Layer 4 of a small transformer language model trained on English Wikipedia (14 layers, counted from 0, width 96). Numbers have three digits each and are written without spaces.
A neuron's activation on a vector x is SiLU(gate . x) times (in . x), where the dot is the dot product.
The model reads these tokens: "." " The" " use" " of" " the" " map" "le" " leaf" " as" " a" " regiment" "al" " symbol" " extended" " from" " the" " " "1" "8" "9" "0" "s" "," " and" " Canadian" " soldiers" " in" " the" " Second" " Bo" "er" " War"

The vector x that enters this layer's MLP at each token. A number n stands for (n - 500) times 0.011.
0 ".": 382510506436488509541478493427630477592472616596376532531589572443515488474484507589413463396403461386398770320356436618388520525506416643480421519535436462522566532506462552487710479524337543666559437449451454404579612631280471411503322434664587596616465331533431601582632623495390488557
1 " The": 339382513448390511501423559466499599490334563557474557440510609497438570364583398567382502439492518459436882513487459741545448501510425525514547439475387455655511522602560517578660360400513476585418355344524394449493556461350481532508444498623578468463503505647487642376673445559444658523
2 " use": 377445496491538486563508414467511515538617668616479658555514502643572341386466381557323505493328518496484592515525478480681320496489539575453564579420385408510624517299591495778597350611506466534403406419398386472474546534337520526549562495549624705412496489544457426635511349519386534510
3 " of": 475464507439501477526451549526538409452538556557462497435569634644619524318605428673381362458450454414394729455548600553657513412574390589530437548299448388446591438403526515557668403393418484711576510439518329517408642524321521515494519479451611496513392474626554433603555414609454334658
4 " the": 374352515447368521500449578498541542401433625573429451475477586528539535398652403602394490423489569392479841498476520710542514429502380496477514442453406463520580468617534548548661295426489499692506380430543259443433612427361526518502512447596573521382426538636503526511668439601461623529
5 " map": 409316546563491666632444430351625513485690645542376757614611539533500489445580345642331429599494524518422497498515529532506432375467587548562444558375463468353605616315461501538707518568405485502473416514413438512637549490297551444495422470575485559396435411508509378462531495572378610549
6 "le": 443396491553492520682511469441577539478501449550484526681567509591539498384509485739437452476500496517459596569394554591624476456527517492607434432415286319469638443373485578529627384561530508489389379388353408557391638508092546521423613536479558611502435458603538598516566458478541480595
7 " leaf": 350231521487567527566501508453596528459629514625381625570423475483540457304506316663479503416426595596355637503518552498498543436403426465640478514410471406508626672418540554543631567537508444461530414558453385555435675615179455574512560595598432565488536405450559463422443579495423621443
8 " as": 396488456516388507469353552483717343529691574510408673460470700583525496392540428530311510513373455414487796419597544473528502392560649630380352445475480507526588507402532498521703405527390512484612375541559439485497564526383491470428490366466519454378579491667554531626423492521459450599
9 " a": 327322652441312524646438408408533467429518565514339452555558519497439432458651393517390494520392563397429758527472541585537615490522558571414335433603513463565544555543607521560600266477491507498532328591511249513462513532404558439537517571476591469365455574499550653630578491659486605494
10 " regiment": 507393426586548517553441357472623481597501553590356579462542406460515565338697467745333437628395629536488567511502506538471403426457504572625410587434358494412596427495419542553814577529447538424515476370498420547630588536239553479390560539523429556385415354534571491493532423596451564483
11 "al": 380339515638409428551559545552571620589513551493443612528532609595464443468612585674580431589448604459422549551473491576570461503575533446563507577515371338389544390473491540489686428483379397498477411414409271453430430598059507599531543583538502527464500492551483473476482346559568586602
12 " symbol": 372392425552550543539529444542652504558644558528404733563381585426572394487560322693362511493435554515304595524555461505475439413417524636542494597440509510551686458539538520604725448454463368523520336435461422584516472490233625459462518480582472665417422466399635404511493389529400540520
13 " extended": 434463567518571576436621430563437561529608604579444661449543540549506397299498373566518396532435574450422763468544387477456495386556548560483420618436518450363580568387540542581547343512454375587519387477417388377673624526245490587599568424547640534419381588478391534462429394553547725481
14 " from": 391503436411504466505648549615550528522503615590518570467534460605378567346630447719319384529481484441365771437377464414498625426486465489427351643352479470438493575347580491424680345518472451574628410565518551376582615566403514597451494439590601563399365493570525375555446615580433513529
15 " the": 342354487523356515519455552482550531432394647602470472464444596521483526414647425578378484451503571377477821515453530649464546465539326470495520472445375465445588529599563546541651277365497506685523366486566278453400602496441529490498531417596563567349417550570531555540634418565490683531
16 " ": 587378428528410626612559411473566475594583675566502451587555507537475559540633428585362454571207524355444639465441539692534404561500450471687471529364385383411474466484509485581667380344452574579422408580515544447442685509331460475472425397664485491522362433542537606542564409436448576602
17 "1": 599422460498390601576468457398488462529521748574500540647610499648446543494471606509459449594295464367393549487470514620536557418577374501602544555424431410527381423489536428562655488439612503487388412603649424422509645551198484502458415538670424349442391465552525615591565390358451609587
18 "8": 527398476527513495608485421547607428529545703462662490588428422663390541467535590638432374604386447485424562537382571496404533388521472508634576499499355370522413553533436418551668409453543479489518482623627481331479628546193536449510329530631557295457350588535543570473589436422545487648
19 "9": 403476512507489492681444449550672454434543643483448595561419390639442517557620635609456449517434375483408652537272405492457537370473463529610657502438472470628418508484486374634591409467535481639459466678645372428627640565283475386553473447516585386445318575409495542493512367401555530598
20 "0": 369397607637457536544463627530636375469678665527403559568450578693512526465618596581372472569394523472403521414310427492405484439490432384537668493351589385651423521481297619526545504437524527472556400591678362466583677464333469429500493371542558448512422549366488503490501441541452537658
21 "s": 462335624542407411492465577500596473605636589498333501577360612639627493443688531572397434626415504535319587478449512478500561501457511424567420403342525406423537577394381594458619385578452547511502528563563344412490661501365408445456575581550599679475359514428360556384612401586520472711
22 ",": 435408510496488560521541637449632419607530586519342584500608583643458518426524357536231434702451514466354900596529498489516514508625473467478503485435407420498596532452346439369576510581463532563586395562560447498491518474353503468463357393528591550442407485353499499450660445525459553621
23 " and": 449538582469544485486481514583579452684508624536551546521486553542415555381505435421305504553322575433292872541564499454529424385493484576461416468461287489509490603556337564516443561554408461605589305566554332554491452511436535574457530400505621721508463352514433513437587560444500629512
24 " Canadian": 435449598480555564535363579470574543596439557635416590427485402506511514364516406718350469527456596435399678412400524467519427535483459441667350526516497386554470410513435617562658423434499477487569447602583315475572631557202445490635638550493522527504304637500422622440503393552615585384
25 " soldiers": 481433483473620503551435322479508514614555494602270509354532524431560395460645462669332491616385584528512556554550586530513418485436588477571444582395364471543580559485405685607681510590463509485579535496512319492515561426188524513387570612561477481353383373529563469395594381560469613620
26 " in": 403379468533533529509529607485530403548601506487388552521517659515512495467624346692325497465411437491344759506521578499512631428477471574534281656331452423600549625449587573522706379404485368539550410557409378442546596610408558552272427366523606509460418557534570512558536441435521550464
27 " the": 304383509555390501541513548507533549481408597596432495486453617480469535464667349572314507465517555421441821527470545661439496449525311501518499500524388498483577502628524560524639298358495420675518352471567285440409602482497507479487527398576571551378443502588512542495579433560471753513
28 " Second": 476446615580435595356458443489596506572463579551427646468394545522510445442656419507546534507403633441441672446465560570531434476486546556766474536446373351510397530490570588408580330297421500419529451457508426370600617472214490604487537573549514583540511531554535608429399241565473636627
29 " Bo": 474367513523563513659463524437686557449351504488455498587552399483511418415456326611333448582423447432448387516481517623522487443464497531755458565451391460568577600497456669559634483509425568553475452461538396617457635606125517500510552580357640514426384423487598565457460459621503651494
30 "er": 455533550584404490575420620576632489509508458557487529482498494520516476453574396779425462563428425397451395511451523524555432471589553573711448569453329449436521493495483640512672422567415545450452487400500367514446554622008542527527517455475554557441476382492542560563454372534554627597
31 " War": 419358611607525649450443414443638628605483564656433537553540465398481418555635456670392378617395537586379412517532454508494390445529594584693398566396409436425508567581511694480618488474364547429533485413558354364625565519250528483303543555471504534415448391564521529367531432535497584636

Each question shows the input weights of one neuron of the MLP. A number n stands for (n - 500) times 0.0012.

n135 gate: 415390405457494379723484473588463399400497394620592476570449457570526503642331474552556426687458566506479624585483482685517392503534468661510584486412535494394553505483481470526410379487483632276543601433526586415286639528552476452587336583538643585447391492511324602701424404404631430401
n135 in: 450508461467622653469393577403589532426523539420545588492629293385488591549429491415626658406584592532506411474677535534618379583527428457566528645405394393468427444535598630636439481663664259541557428503382541583528627324430348531497360309506565470663480593570674404508418422683369421536
Which token does this neuron like most? 2 " use"

n148 gate: 590419278514331541536519335542545480514500236600403631409575573525476650365417388316603594482481486597616548517547573370343654589486368752580749470408503336443537320339523348595436411441694604565419588416356429374582588542641343536408451628327618564600456432617458565593316597339500762487
n148 in: 627555534418424525248574592776471580439636494598444382511397478576522233476355440550497416411421715681653524562454474435557497487518503532508485494612451530385527427418735325443549403412399500552497478597478576619535642388417450559549354452450578581407698406529541444514671451438221634360
Which token does this neuron like most? 13 " extended"

n250 gate: 413509317702506490497457408478528330370544543444783453590666403514530611409503554311490472334415576554720645617529444611478756382536522694638462361520584545477610343442500645524398527431412281734418547607516656430365372460557576497666613610475434509435272435285459500453471444438468534603
n250 in: 537506520466594549578628443466481386277387389655580469641406390226477670539538734453428497581485580343695543509681258548644559529467518565694406500497419516523587415290381600453287549437370416628706318571349594503428487493437352406633572468453553448534588455609656432580624395480742514540
Which token does this neuron like most? 21 "s"

n88 gate: 594537347602351558310509460433572343503432331491627543579595510666307667668672448303555456351385607703657411540525569547444677448503521513537488468363494582586487540472418459671554494494433402590490358569526684531405460379376583503392424367381523524389175573378706587517474579539658410342
n88 in: 494455424507520345430340647619796480316588564564565513664639490531452588607788579461517304500528466570353335559661699336487459522497478345491584330433484603443527435427447725458354462426362452524357250443514784500604622549381604439587439547510445446443379453439553316582706424558330444571
On which three tokens does it fire most, strongest first? 18 "8", 16 " ", 19 "9"

n133 gate: 408520416472419573437503529384374427621605529454500450467538453620357387328487569383534584336315404570494370406494330535562552762613552414484386539342506677651485529440320471547557698660594622417556613467430364660439478439444576545588468527515614537408500675561563691382582563555683310468
n133 in: 530508438581655593421546503610467372412525544445512450503397473557550593595671610503285724671487541433522635551402466537364634510561612585479455583479511474523589453483523528601399589539312564579475321595433555409464287645538430475445483629494373325464572330390455640489607541523618425221
Its two highest activations, in order, are on tokens 28 " Second", 3 " of"

n234 gate: 375567656711497411516634488256616405561494497512621621435485588325409334473329211432429542452542528540373479636315723549479611554420425484464641651481494548467464518612310510421324383544436603605480494612460506482526503711530600451503614627567366480394601382544408458508472396595636353494
n234 in: 395432454497658643378500450559512779490566577426368434577419623500437747358394400628461524524413530379652389368477545507475347447448549652404556519625432356667407506554724421607665585516743376444556423574402442661484467388523325469487456426338335356684536461515615412515458506520275257531
On which three tokens does it fire most, strongest first? 7 " leaf", 12 " symbol", 13 " extended"

n55 gate: 597477272497578500242508515689463443408445548423368453630593528459525455518573503465491717650467635447619589670584458327491397596725594544660454413447302262267551532554506542525511492604437454381451575485384410538346484456577555613473523512457356395443358416411368522612612580509548516385
n55 in: 628607349513545629463509275460543713476450536530575578438392507400655597497364487339448432623524457313383602569720535568462513461688728456587528360507561392497510537557516558566454749478339515455556374481506478497333414521325587589532546408435425339291632474525490617541806503510646279405
On which three tokens does it fire most, strongest first? 25 " soldiers", 23 " and", 22 ","

n170 gate: 530470443451480655459456369376676591492405511343323618282409783393423429610287666294814408434423436339483604677496419420550317271560451446347527629467504438728645663516375727362694485401579580412466504390372551643633553746611492707567674379576472220687389579553393435504623736512402442202
n170 in: 450450481490486762674309362301460948465293352428442459264454631239359395599154622413600515342329606338530603634547301470509486375754379540423679820307455552816670468448322576309850451646376700356407525382390684700701534849437372586495723368805568298645339594613520275453538626557491361369
Which token does this neuron like most? 0 "."

n124 gate: 580581676465403643440595543539468609461418468298524405497415611567538466601539503438514464532528452678742624355453402680410374485398590376564288480592465517413386617554229306409433822442486451480504545393561587381650392602417536656554568754477428458614372416661264220509429481425513588587
n124 in: 504430488488511310472395470559602415845593555859531668464563476352662411385553623582550627604511394470277365582546546234352516492586245625444511221403467462335378392489729676452584363533685596329475341450605446394459408277670325463577519385567567755472585473448633742465643281512485403621
Its two highest activations, in order, are on tokens 28 " Second", 29 " Bo"

n86 gate: 640468560532338704658402503356593633455518395348453667432470554551285580598490541402612353433420437547428601368570513726530425628450544339439556549539594315546485539515372510525567500556315544643342366402516573566533490767592708629383574287370371552519617497441612492520447494506476442374
n86 in: 402449417526590384592438387425515456385482530497580567621262603487433720715457558318525347412393554541409551387740456650629345541462669310531485407516470305481519594376327443600402529575378521595609390391563646537621578598398633741544518388356561396678541484491608469452472530522572454374
Its two highest activations, in order, are on tokens 8 " as", 16 " "

n29 gate: 347418437436476538532561407467659348366294714353801470449553676397278555708460539434452620468449462466507449630466349555625507286597545461212364541586484524613422318473459704454549494500314566677429557762386473604523543366548503522507678480605507331475493452559704450319586611625520407582
n29 in: 494570527424553702686538380519541500549451519649606536395519404326366487600489263503567337521512500463514591484383493607713723588324472647597422424671545318460341345503381344566364503613255625449413503596267427510616576601491536450674706364683466547750557580526584543555282468500473448337
On which token does it fire most, and how strongly? 9 " a", at about 0.96

n115 gate: 449617634342512500562327594601562484171594524500455688365684478425481418668440561527506437507581621617487476609706527310426465713503527490446554562408428553550643431497488523445405520341368491582473726283336674362527581643442515343306584472572401503345522323494425494543622574554475510470
n115 in: 364519619442576440521562445500635567210529547304442748365452357538411473639289538555503334541666524467472453636626704465340359792510553545545596490392468457603569375553539761411469512494423337661435665283440688513484768504485474383377557368465426469315527507535354430557620522534464396576
Which token does this neuron like most? 31 " War"

n204 gate: 611437540429560428588503550457363536769573423563460645533601552425515431626272454570506576475419537546555633436464603484650342484539460579457584646487554500548449451542340299500415525477662512464510730309224458459575565329601549461410460494529680511377494566391525235552446469518664406615
n204 in: 651422479416382595475595520558641384504500654468393673612503493373368571433328611484555428282660600355554526418615770496590415693551606553521663611344442202520618526450590486538382636620188357507566514517462332593432581508458386395334614373656631359422612389490606500312524641514530355490
On which token does it fire most, and how strongly? 2 " use", at about 0.99

n32 gate: 453535447465637371542554446582401583539651529393444293559453497618682448403439594450589399398483690224362507619497447367644664691556506526478397439612468437442661653682497510251613491632463620642513408555611436491515430483551470425512462539538447352600497436544532416489601523244236430447
n32 in: 436235428573555497242474632485640553808524456301330539460467431481481385436539475542584546388723538635427596488512497615615568686379526410497387650477550421445375586402494467621477575562373465456450449405509570512702471373516604474605689576364462509367423454474436354592732491596442468485
Its two highest activations, in order, are on tokens 21 "s", 22 ","

n69 gate: 512560446455410656490549533568385513683644733509443527448413379358360597522609439681581675416716325384573505551565477358680563514368606370520392537520348463574491332371638450603515471509319401387500555509528392424296297517514452347432575605632497618507587645381494585525484686560383513556
n69 in: 462378608603556550653404533547524353624467594438696428506661376416369278580523420422447503455532490551417660693426443553479606732318512471388590478435488420457358470316506477596479456381646589321497548546578469512665580524437605557559235605592392673604606392476390392486463379494346588352
Which token does this neuron like most? 2 " use"

n212 gate: 715525551576462379515552583438405592559454461427302469400605533528340438512472491566441503381500410374623573431418285681688491419571400417550426456660666622444228500456593362482709671591473571458628275672515564621616354507500537528538590471596560539519500398537402511428465497455535497405
n212 in: 616514424412627540461516392522271586569376540538637591587404436547497683625560523610431606571484599588393371605534491409497494428782379354513709455539584371432537437475438657503500388448389322535547550525514514483547574582503464436602440486336459328413509435427684503588440427580393530641
Which token does this neuron like most? 17 "1"

n183 gate: 636463518543470593688525430600475521487595339370421526459368586298546509592342586477497329516500655382669642334360654583488404539630376450589607562484591344393411497618639462583356567520317632358510488538343545526598519463389514593461457393566561415412503518497590440587374511235349569463
n183 in: 634563349516460519553532540530649525391521527405446512486729616520548383528262610439462437262552542714527559375322470393272440510535417510596512537385431577475637412522711573500420667533431437392599348528487516445539516427453433664441602630660612518164462444368758500489676494396450435431
On which token does it fire most, and how strongly? 17 "1", at about 0.46

n129 gate: 711337464822583413562403470248421528471520414582532544372680457464589486618386693456577566525294489397418462591483407434391465386560543333394607407420652538607452620438589493400806468620472523770515597459265386517426486512656466749583530545610620392504451369434268386595469263437510518533
n129 in: 486409376640497540539465472366405465388656440503532531261494559503465535506518627458517613533401538377352509548428522396551523563567432551484492511238618654526506494426477491417721333702408547593393696349456320500553524516553589491595602606547573443645488480346434518691512402314437575544
Its two highest activations, in order, are on tokens 2 " use", 17 "1"

n78 gate: 475605554473316530486723506513340620510343475434615612451621446469384553477419473686467715321368615449621585358615443447594751387426553365416650569497661484586618417461431511476647608596294449654330640677544470461465294227579487479556373546653372478413401319421662476642470381523553545440
n78 in: 357676347535290455482526576490439572676648707532357582399503332461542658615623563655280525415443497335084513702541493482477476369589581564562520551578454487500446392520537460528471481539510595686363370368593429647520348622641467642575539645667323384421483605285664401395473455359547386331
On which three tokens does it fire most, strongest first? 14 " from", 12 " symbol", 17 "1"

n16 gate: 440462361291394597535671600506317303427609424487480465534548312600510376378574456574590602521509551412603508529358342532474554336688607302716516451490563454490546644655631472404472519621397478604775552497473417744503362393488628646507506668573436708650450503382264579600477468248358427452
n16 in: 620645503372500389512487382521547500497492450531503599591521446580477489396337401425458357597508733660471534390511414450370533594456404318557503505549353508601587439497391635443529436521406548372653614391494358462564811411653434565478439339511416544497596382529491573575387359433503578526
Which token does this neuron like most? 7 " leaf"

n31 gate: 506373576420503419523408605565383537435449453477790458395497294359516575605582621554453418355566604609460483560445520533545481707363561713625443515762441421571574357463418543573412500628571722325379503515581509177452660583554527649358533476455519576487454494574455503402419403572518423297
n31 in: 390272344698438424663293535528444546507570638324406506707510324438547606457682541356320563400736564489436570426576614398487603602500569524512391484531513477368520465412500398531484602490540605326529596405650539484535538611413577627579595513351618513674695585598438404494384193336415500298
Its two highest activations, in order, are on tokens 24 " Canadian", 0 "."

n153 gate: 550410311455564409423410266601442485469577370472494497457641647546449644453574422526488553524410560345506425540363617584379595497565464663503458387693486572436608452332474659527481421418444568530685564549500471546370412696601435569570404535514291320623582459503494596628526528414503800374
n153 in: 487505408415617423285423601573256580549521365438422558561497458577649605451500503633517462717561436497418468553514594593565378458588484477465474457463547351429456661478419500692505587495346387688518418497614337591611319683643484315511537486468508487555541462382483500527585456600459477531
Which token does this neuron like most? 28 " Second"

n231 gate: 497385293539557484390284494485392554620316488578594512482515409507572379721490471614519604553380510434490451651396493385245385413666521613494436519407636400717563354525528500448632571396462786430490552513497456497531398542701619541589497494436435470743475402557289497615446479765434447467
n231 in: 609633522510549605571578683476313664617563661362437515346325617516541419294431487413404526532697494598606553443500354553603584378419418409455381595571515415362383619506469444424515509411633488481416446641488263533560356710405431586383565552328683529526537565565639551430497705419592477382
Which token does this neuron like most? 16 " "

n224 gate: 599639539405544538613500389563614471360451467440542586515530497421519439478744474472465366546391484483537507546478398520323625580596395447400472208238576344443387598619606429320584607396665533554421435497471544450393579373466613483737558484369290614477576610718414457693758503414443596449
n224 in: 562417506484608459369445609381559631516515435533554530414461465523462619416447506476431374419347446582370456503739564510433563476613547480447509395269619617537383281593426301484559681386537416475547345586516519345509548118423557563805584537494506562379640593643458472636653621531639555571
On which three tokens does it fire most, strongest first? 4 " the", 17 "1", 1 " The"

n147 gate: 518546441546443365419722578359518471466450710345513274547444520630490384484632516497552612700631457641339498544506407493519633606549561745517441529570543630529592543522357445404424311768535537568710480185490484525441490404356571524439368656460438470456490388377500447468420454659392379301
n147 in: 326582515433562696590550474568598352401443578354512503639631449432548423479644515692583412399407425442468564575309427418320387604366534605516543550318520468485374395556538450631520514577479523342510289491748485523583320632547540443615747556506542478525459620449485495495316480521427340531
Which token does this neuron like most? 12 " symbol"

n77 gate: 436314588411586609390581469506397381671432282391591670374451513533444564605524428379651649357541353461517453360459655337425484700593376620399614680310341566471475445453538351421844610571529494545389408468348503494595586411438636404522577604347568437453548535531550683625510548494522513512
n77 in: 478381490510643749438451564612481461332342500571390557663566423357580477604548359579526791432515420662615574519376306542429859514642460466512541594647353584503451409348526528719367402557385516427507541251579519494456595558463585528445371451340443417448556328597500488574572268487406422375
On which token does it fire most, and how strongly? 26 " in", at about 0.69

n150 gate: 588668579463384548506475700597712581535468480656396341558434436537528572545368340439626510351539561595506484500619490475614476513443593506562532683575645320328441440391459256472528333483536537488591488405584542477555426151545468248378483586523649475635431485617615481562470480374459491554
n150 in: 377484451496470282493316431613494398471539519526479411613722577521747299378654723562486471641604396474500534530351412489593449526606275532500356577525474473483247497597644594371458544203439272548485479618253584623667542644590651565612500406490583616618507487377518707574449629589460589471
On which token does it fire most, and how strongly? 25 " soldiers", at about 0.44

n185 gate: 488549709546525548577497422448494176356485424548438633603442667583441632589443615367500514749482507511476520528795387602610284479581530310606565443443473468360490420544304415609572422442327475426382457437516636425515701393438451527443491513531507672685478421396690357375587612300544540497
n185 in: 545364523425450417457349432286566500636463461596613408695515351612432684563647325460640523526676593306500537485557534416351513406478629510397497434335413372572494454569666510503354346515443439743448640594478566562396513592364604510592485513685394446234494528584694512566310464417569352446
On which token does it fire most, and how strongly? 16 " ", at about 2.6

n90 gate: 443500396423467557553680468509392584491619500266390520658416620594386618506443552384548490503583521678442535482345558596503367441651489560427326482465563378482446601444776529460611551644356566315435503515524348512483435507635491468464667444491619514636350595222456533508280560542482506577
n90 in: 548571551545533567662795480586503540338523414471182672367500448371362655457401531455459215643338661478353591418336464364326500621503468588436338417486510460677323555500586553427602691626399503693453632590547523566413569433538332665413668390555517297472607577535486573503487532344583437535
Which token does this neuron like most? 14 " from"

n180 gate: 463322429840506313390520471503480419550384597429515584511344389388580536357513632488491525512461338549551542299682519551426645424579613403443431452494234577554568549550571446549545489684542488606451596571400539538587478253624506426560595524647500565689407494514400516372530409421521337397
n180 in: 688462406459379543459482570459500490573560603453433405464263308579267606277493625522573647544579399272539485506529376731619503507520783455441567379393327259529458440454591427436525518491434528507521541445510471577516633782575567486490380562291554674500783546503373434398655509629624479622
On which token does it fire most, and how strongly? 21 "s", at about 1.2

n176 gate: 410601628577632480532386381536558541421513571374642457487471399426448459449582744487527421302513607560453447764534602540307466597610391493555212500582555668439628458507735695273468503683388441545677356483407554586461461504578444202612581359630279461407619392383574624694609442613436376464
n176 in: 436513548629715361723234276513442473500523465577469562628572656447389520416607573565507475398556490433496532585419544407699449633773465390405340460454384550429419441510620672322612630471473461743526503456428631245474535481479389352588542168494445650649530490519620398549564353694433355494
Which token does this neuron like most? 0 "."

n108 gate: 681490608609530486564474450549277339389427390361549540503766469411647507463684528460301500677478684706321492520429485522393445418424432575389546415628591500364490421426753504465445631644524503631374532372576266490365486587674378639463444392513441587557609412497528236587353432710507785497
n108 in: 566280610357691307576274369610547712443366751369453333549530594388579438626455658697473463560454457344418380340645496631364353475682671480185582291476419364496431474481735696476460428607588448484650516443318393556433579658574648529623511447625441544758550622372716444563512373500188524376
Which token does this neuron like most? 2 " use"

n107 gate: 688543269474438319583537560476620483366470481387532399516622662512477523570527625413679401462403396643458630404503521488436309605469439332475331601420619648511441505503539644480436590511610603563715348452529517459329412406557538473480595413459503519503424475519444474695602455435433574425
n107 in: 497459633481428641311524465614367493591493582531581573360392556568389642658542292500409324391577699242527393493450453343468496615602428587539639622496617486586715629457614465474688605455287562467264675607485241599507661492592364430439583228354449490477453547259575829477609562449249500610
Its two highest activations, in order, are on tokens 6 "le", 11 "al"

n91 gate: 332573565552414607483500555484484507637310513513500400614423630486527587477581377216567702618692446665550440445410259567346672493439371444533564556441430338613599532583668493607418463445597423304366400427385520539455355567576642571397532566333435326760470583500368391703590256493427556650
n91 in: 612424479525341587456464422490507744493587388352479476638537589421315528472390275227696312598622528527362603649372676548534409477532533544657742669467590297445362503521548489740401247483490633595591708593391417588654525686488507578146507466540482434537427497397348471535448497468472547490
Its two highest activations, in order, are on tokens 28 " Second", 8 " as"

n110 gate: 580476487634229419698535400456447484422536236479481617646619417593643413574480525389466566477414374544364613554438397484357575378559479571562602349613393472414497602537528563315567428685478676466318497571522648451333657617514293527673631549485352465419584546429623438435656476453565458411
n110 in: 688480332438378350478500529574608419380572608594582561448359528537392292425544580599536592534422476401711519599506384519547576484548438481454393441566429340443521612657769366454542427399551529476474571470536429400486326774489303696407373562503491625607437405408444639437632557485666494443
On which token does it fire most, and how strongly? 17 "1", at about 1

n20 gate: 295513727579569533458283355652494540354641481462422349277526398524527337609521398487693665348549551587511510162648379683597543529574594573652414566420500513474526593631448306483560680545344599343543476690654444425589383518515596387437605510497473469580556576402455572611443447413454286506
n20 in: 381260477550589448550479472430463455314519451646687624530617451263414477573439507531810572510497628542730530422404846493487413627328521587436608494419417449452688596459513705480451476589384389519486447414536344654506616579514454390529389319549546351567632411521460518684323503429414446399
Its two highest activations, in order, are on tokens 22 ",", 21 "s"

n182 gate: 608513447415538569413723503441359469823497588474331617465556327557316389593442504694594409586529275383522516460545415801804305443427493475416849459446549336582377517428466441489552574427448589761376432483371565449360550665573407507445470565421433379540548627546522418274507605493483478589
n182 in: 576485494602300568600474416656389652529569588535544551671568519558285422414340640503655648561368437388335373566598447333548335436541605380469563521519308354525543610408653556513482448545410616547460423524338448464420305596647622500537307448654642556455429417577597590553491438662420568356
On which token does it fire most, and how strongly? 16 " ", at about 2.2

n94 gate: 701696363497360500503665469585636420355314509579477475515466375670651474611527651497664354557494471514534542659490338687669358447332548510589525402677326497605544488275649585691545410497542558439559374573536551412485457411633525568286457636552441406355500440402246523517468364597443410506
n94 in: 271565521329696398489573394477455384600451670201607510534451493546552442574683765487558442451667503452384603470551266421670202615538397592472448500553584574416416683456564684318606392461514344640511504507651547656343454587404395264534412608428472471571551466477525447411466490633291681487
On which token does it fire most, and how strongly? 19 "9", at about 1

n67 gate: 709440518248652363306376578560470479489534602593351540311450657457307367486386633638381544417481543546571435595750504433589665695331619496387251500507653528434673544372486585601411621416580794482284651462521365592446359508485524437479513414544496289625734472567515449506371636363382547480
n67 in: 510541653695532564799447285653456715196583392442511500582617610511588676638609317279414579593309289645466508666365527186643417625424554534606500574474384391621419407518447417496530570384529391543613599348482380388476655436585614798521668408527507264515557486595429464435464507565468593388
Its two highest activations, in order, are on tokens 0 ".", 25 " soldiers"

n51 gate: 461368455552597388512362340660391592574759383461554392443526376436479633723391600580450456675456524659629472557491598619575571368405428549678477418494567413588620531468404484518500406690603506539538518372211594356509521398508449639559443404455620528550524485627488508551414369476547558390
n51 in: 516470302503497381555668675522566465524360514571459539460539636668524631650555372472605485608422503525615365672595528442321360392550568349503500431439481414532684528423583509324478481503393525564698479523547465392430479571536472441214556494544606563463483414312557550505329327392385506486
Which token does this neuron like most? 25 " soldiers"